Layer 8 of a small transformer language model trained on English Wikipedia (13 layers, counted from 0, width 128). Numbers have three digits each and are written without spaces.
A neuron's activation on a vector x is GELU(weights . x + bias), where the dot is the dot product.

Input weights of the MLP neurons that the questions are about. A number n stands for (n - 500) times 0.00097.
n66 (bias -0.105): 561276442715610375410582578438437745635473504327403356768454534440572470303698504539390545535548500649478645780704415654513694463620417426615641550054662487571407208521545648369645442570382317479406560547414381443517575491574725658471423578513799496382432487487441478352724479509543624248352470516560611552491629512392707475192759261332311474504684447452263529532434091405383262707884
n79 (bias -0.012): 554589462329509377743704599278483672514505557534581550603197448448727543458385577369401728561750325517334672539572766525293610365407634817522722538345443206594457482288328320418431678474427570383317357386735478696356517570589262368427452579419500473479461428577276398547504340517556301320345596835274371287500193487395654560437320615592538751557565541549594526496549624319686797518858
n106 (bias -0.073): 347580698585459866427872583460599391616316543482572491725182400345402755649608594537370514218477522385422294325609586500405703358429513680538364429378517487496256452598490355636454491899504543545509231362413409548592558142477671656594436487396380566291572694545582402600522622468332641628545477091372184642682569332436698695202588603653365304592697487258594612397244677726429612566410
n147 (bias -0.040): 441639520423459359327370449694366504357509562345338849513601549553289512468775488268547184392589625687583651612411724656459392544851420421355531480692593573597590435560801467333430392504597469652529426575753635626649524562504775413621463512564580670402545248180668437463388602455246566488512637606364619682299504209359532418389450601524484562422360527189674488418592286604640480496517
n197 (bias -0.072): 487335547487429539460611355616109291627192618371434436697482491415562673564675570630525491653587333284482807338463381449496541270491621444278410609208508351776270449539151434665807561273460547749558184351519686500729448697358328669557620769634366426423549491561456727469431881545500763478451522679772380521562475604536482496470477404483386616473397666486697574639587505366409456757215
n264 (bias -0.020): 492359263303529867504400384669143461359496575496451504573521404521667633737438602517675544475770402508420469328435393516566513780524500492310540382512275303352657395630535661560633602852221801446546542369473616472408447412581407384553513420353459625476459777430616653620593595192096592520330437540600572531542366411559484384580445561424488400345270424509735402606470632520659390569836
n275 (bias -0.072): 709322403509273661395320618808527524312713427500333632706545500422147468667657446560383442578664531407289487500566414465300754744549544627528422754346440572625401888638195559529473384416608526582792518735510545553794504734687773690455381316453376349452224585554541323581349382495291518707423413487454500573145526318339590491237486701680513436290262357626286415776486635323576379477514
n295 (bias -0.049): 576170617748222664528733888698528733534698646667776504217344640500678481388890363364456397458308505220378612425486149482667646595495550554490580409695500491413574505573500482567453682472270549770593467637475300558406614556318713405381523652558468442264606452436634486296604264537467495365611528504519285399356588613491339486258283491392587612898065442533500555544605742246286468289625
n316 (bias -0.043): 561458692420536266468292370448362505276346303443487718453309731351698743552785411368603538596528522185300321787397683551406143566456478569430481557522573531584402324341358424594554460569411616757713468769265558665250372404491541793616532522223838472362361664700572495397416442712306279688478464500428626462437782478559737478400363402552433383486795414620432527423551629412804765393309
n387 (bias -0.070): 352216488640408578571339588407467618354411413496562476578463529752582391327607228584528544152569467240525616585548459532675708586419577617622411467592357372401703363344465342568379516457455444345382684665723504488496459758685619372182353560731659704324467696253621637575761483563178458496579382372676355571546456386669413571476335739512628152593231404513480681417607718647439508625474
n397 (bias -0.105): 605608367491619648721544443611491581359363613575350186193450321408521404615505324583496326533807261616754580523533455218596621576411735531976427509765122324617432481527495450454276634617545548358330679597627427293532648685749356233748229372324634472553705581581550552423366724468440367513673398369748240483546569598389468623376528509491378372265159474392686342569566392589469626779343

Each question shows a token from some text and the vector x that enters the MLP there. A number n stands for (n - 500) times 0.011.

",": 650476579503532470517505759356498483608557535597541401490609524567516585541450315387503362534474550473493546444481574418407615488695368416448484411465485436264466472475536554566454517441504456392614624489395415481520764465502383446387535360568603441372475438545430491419406404468479505490382591459399626640505371491381581534580497474524619707628543560701525681472595371580454369574437
The most active neuron and its activation: n295, at about 1.3

" f": 608532606395590537418479509262488544507588630551568530536528709466441578674456441619527407585439480477473698465511572430530494538508510414449574424345635433361465488562448471619451573486623559133509591583458472616554486489597545588429523194465523278552525467572467531597373409443639566526455528393313502411545327622592541515572386461446610600525470362543538480471467547567371447461414
The most active neuron and its activation: n79, at about 1

" ac": 483534550430583485448478780411517486672547664329447369573559437339540522564483429591568444421587568515503691341573510430501422365711603294491465474541603396353485614490468409567478577434514564448641643575466476539557588455395436512393547371426539437557371445529424459423470363413584440547579502393269482531596431561545484522614486481482795578533569388593544464393474516566405360599508
Which of these neurons fires most? n79

"c": 456460661474571490428542621434592401588584499562499331389593596405432686541474254620513588500515401487460672289433586425507338478661407296422484381677554495403650683420480510517495534682491425610591395548500536382295413540451363502476558336414540540511460504576477497493519401422671657536605524547463495549550610671532361388456402487439481695548489439556501590512410423639480402519466
The most active neuron and its activation: n295, at about 1.7

"2": 588675585493687440496534583625518555464448456578571386449466542407336461439440416521676498536664415613502546175254487524466642603526471600378500469356637465455485618555424478640470626486546544287591631550494485626364654600421441607421622294537560468554493472433467474365421481417468449635591442442499502517514455571446440439460551390361528513522524477707627540398357487500425510486465
Which three neurons fire most, strongest first? n397, n275, n264

"ially": 678586569593511441517423615530503415569403659484496380518632531497557621584581374557582516572473582383475678512512468471541608502470465572438586426504663413421478588561555445511431532398386483244630356459420536633455532459490519529525562351401487452325552386349328336470627505494473468554382440507434653398534341516493440491436535506502601605668624416573547668533498612502373408515363
The most active neuron and its activation: n295, at about 2.3

" moved": 522455394613554525420405758555387533573493525577473409500560566619387502669462372580508468417632532542504634464622589514422531412530321315421539602465495510424537513522499581449475543425562627404575683508485445508382470431413572495566518352513534446432402464382506393420496463439511454470504409382377585344704552623554298381531605559496756519606577646594523347400496588577534399490393
Which two neurons fire most, strongest first? n264, n387

"ag": 444642658589428430492530588332690350493616501557559327547662568501414581654506350460464430510664311379525513448584623383607576338491609471407581508512647506412556555444465564440428567566618628434483419536307615474529439515557419524520421396372552558574414392430399583556465498503564585644430618363206371497517454509510569481731509354457529569397588335607434601460441515541477495423407
Which of these neurons fires most? n106

"arg": 543523525450669499457588577345623600619478577447509382490567456507389376599532387491466368545595432362531587429580405485583621359644372454493569395588638276265481566545451341602429563561635625450592449629614511513423587450612408538491562278505424403541457522526404484482489528350594415616557401407164681491461465493577519468535528534481654558523512404545552764485338494581385494533510
The most active neuron and its activation: n106, at about 1.4

"==": 530536538557485452351347617436499538454562611474416564543588541544421515664476361395598456669617495570595602309307580420406509313475606446485647403445636524345563419507536446627367416460470607315635570569262415664553555458449418509519602326553531402433382483405449532594574539559500522422490478481368620509496487692539525510377527465491616529690572497488601412451547464632438454527350
Which two neurons fire most, strongest first? n147, n316

"5": 456583598475534562407461583442445479624372577645464405511604651440415483588384554519527498468672561472570645308518553410354584478464546482430459346450555500408731564574483558332462549422399699149646542578496525415493617506529484548400604400411611411455448453405445308539619443512580449524562412458451581360471448545466521414574448532506619540607537513623588683477595544451384459570351
Which of these neurons fires most? n79

"1": 475496469359469469482469526470584549598375459491585547345487531688488669442470549438336624458634491520548566593564570429423623478650457462323605468318592457429534680343437528678389542511686602623585463485366428511407588406763464450387551381484462440498368579321413527465553413537618497394566570490262634479497542610450434401506587401501667563473463334611579562370559485641435486530502
Which of these neurons fires most? n79

"rit": 497670533382483481483412455502605526578580580360508451532488463516379404606523390546463524537497624498385650300656486379575661442422398445431451619503608362318479458358546355574412471527524684516593562525457483440310656524631518515465571309440587526459586599449429593489438511534521493610588521383265622503496641459672520343528586418477460581525651339720626649390442434552313434505491
Which two neurons fire most, strongest first? n106, n316

" the": 547556597439561489466442862446525430548562666545508529438474440520487503673491451409551453586631474371550606504500551497472477421596412386419493551557509455465536480511483614662389461450464503116533545530407396710438513430506494634567540381479584463312489429482554508428463490373503409499518554480506584485503494570399504518527453441516549610628469410664474574475474496537388513480379
Which three neurons fire most, strongest first? n295, n316, n79

"w": 480395440344594510569456688396574393506507486480542611395484487482484634721399371387486451497384419430483573294431484461516528472922432436419545417538606555418590605467565492593389658577505692416460583583457578482326571473563388429439472407496668514513420636455397518496299478494624669528644408444445479486483536479583519422516474467267648542418495509666597655532447404690493432515384
Which of these neurons fires most? n264

"eth": 465625547546625474471513651431626405528514595530258516552612525563389624509533311597548447422425571421474572492621588371511491396585412440418586408453812495517388553424429460444513523514540515438621489533588510624408530485522375671441612338553512482577398450484214404550434528439559510498509492514338612361454513402536577437547456522502643663410477302648583585470530457596377266499541
Which three neurons fire most, strongest first? n275, n147, n79

"3": 440518533410538504518514593596483523643480544527517492397531612597484707510427427500551562467664484449545583557498598397489588502497485506408626520391597535504561579324454590729437543486605663360506517430335547409375607391638464521306489250455598498543481376424347566431525433512595532445657485380263563514448438651463500384409490376414479601605437432814477582393549501561334541518335
Which three neurons fire most, strongest first? n79, n295, n316

" an": 606503568532582475424407698436651486660417570492492366472552496549505408740352460459565469548538465454512669475500519371541527359563527411402463629573593498490519534569496539599520455431426366184652546582367499656450615493590430655623483369422578436360506387467410572516479543416443404419481453453504544544552405535518529539511413372473585599472488507753598539497478531571380373409421
The most active neuron and its activation: n397, at about 0.21

"ed": 566487501583548431474435660340506412490454597607451507501649498604401606691428451566539557468676489494470609442568546585531559395629306471365425443460514486392514562416419549517499605408503579238660503602426720441447583425524452498516551349378546353378415475347336497464504486554541549514471471357491568417410533637592525468435663534529660569632647603689436572475503440540287353457470
Which of these neurons fires most? n66

"ess": 468523544456432454537338736233558467374567577543565358417546662628468541537596341406448560534443321439543493425454484597577479441742501406304534393491487439423536547433502485507449433562444418537540604605446631424425623497563348551365657231431634562514554551589399505496339468529458586528593423585480560417442583644634484405415619468443526583635581466679513726417458488629481353481439
Which three neurons fire most, strongest first? n316, n295, n387

"le": 667569507467570463368376535354604372477689594456567602411534620632550472512494502446545376536485432429433692404512383324537529384539545430515564574395698469387426484533540330433365641501581607290567551630443698540542459646447439483476663454511439478614355668382439427639542451481622510541386377443351564518555441763515407352480386518466609496546507450525489669421441485559453517523482
Which of these neurons fires most? n79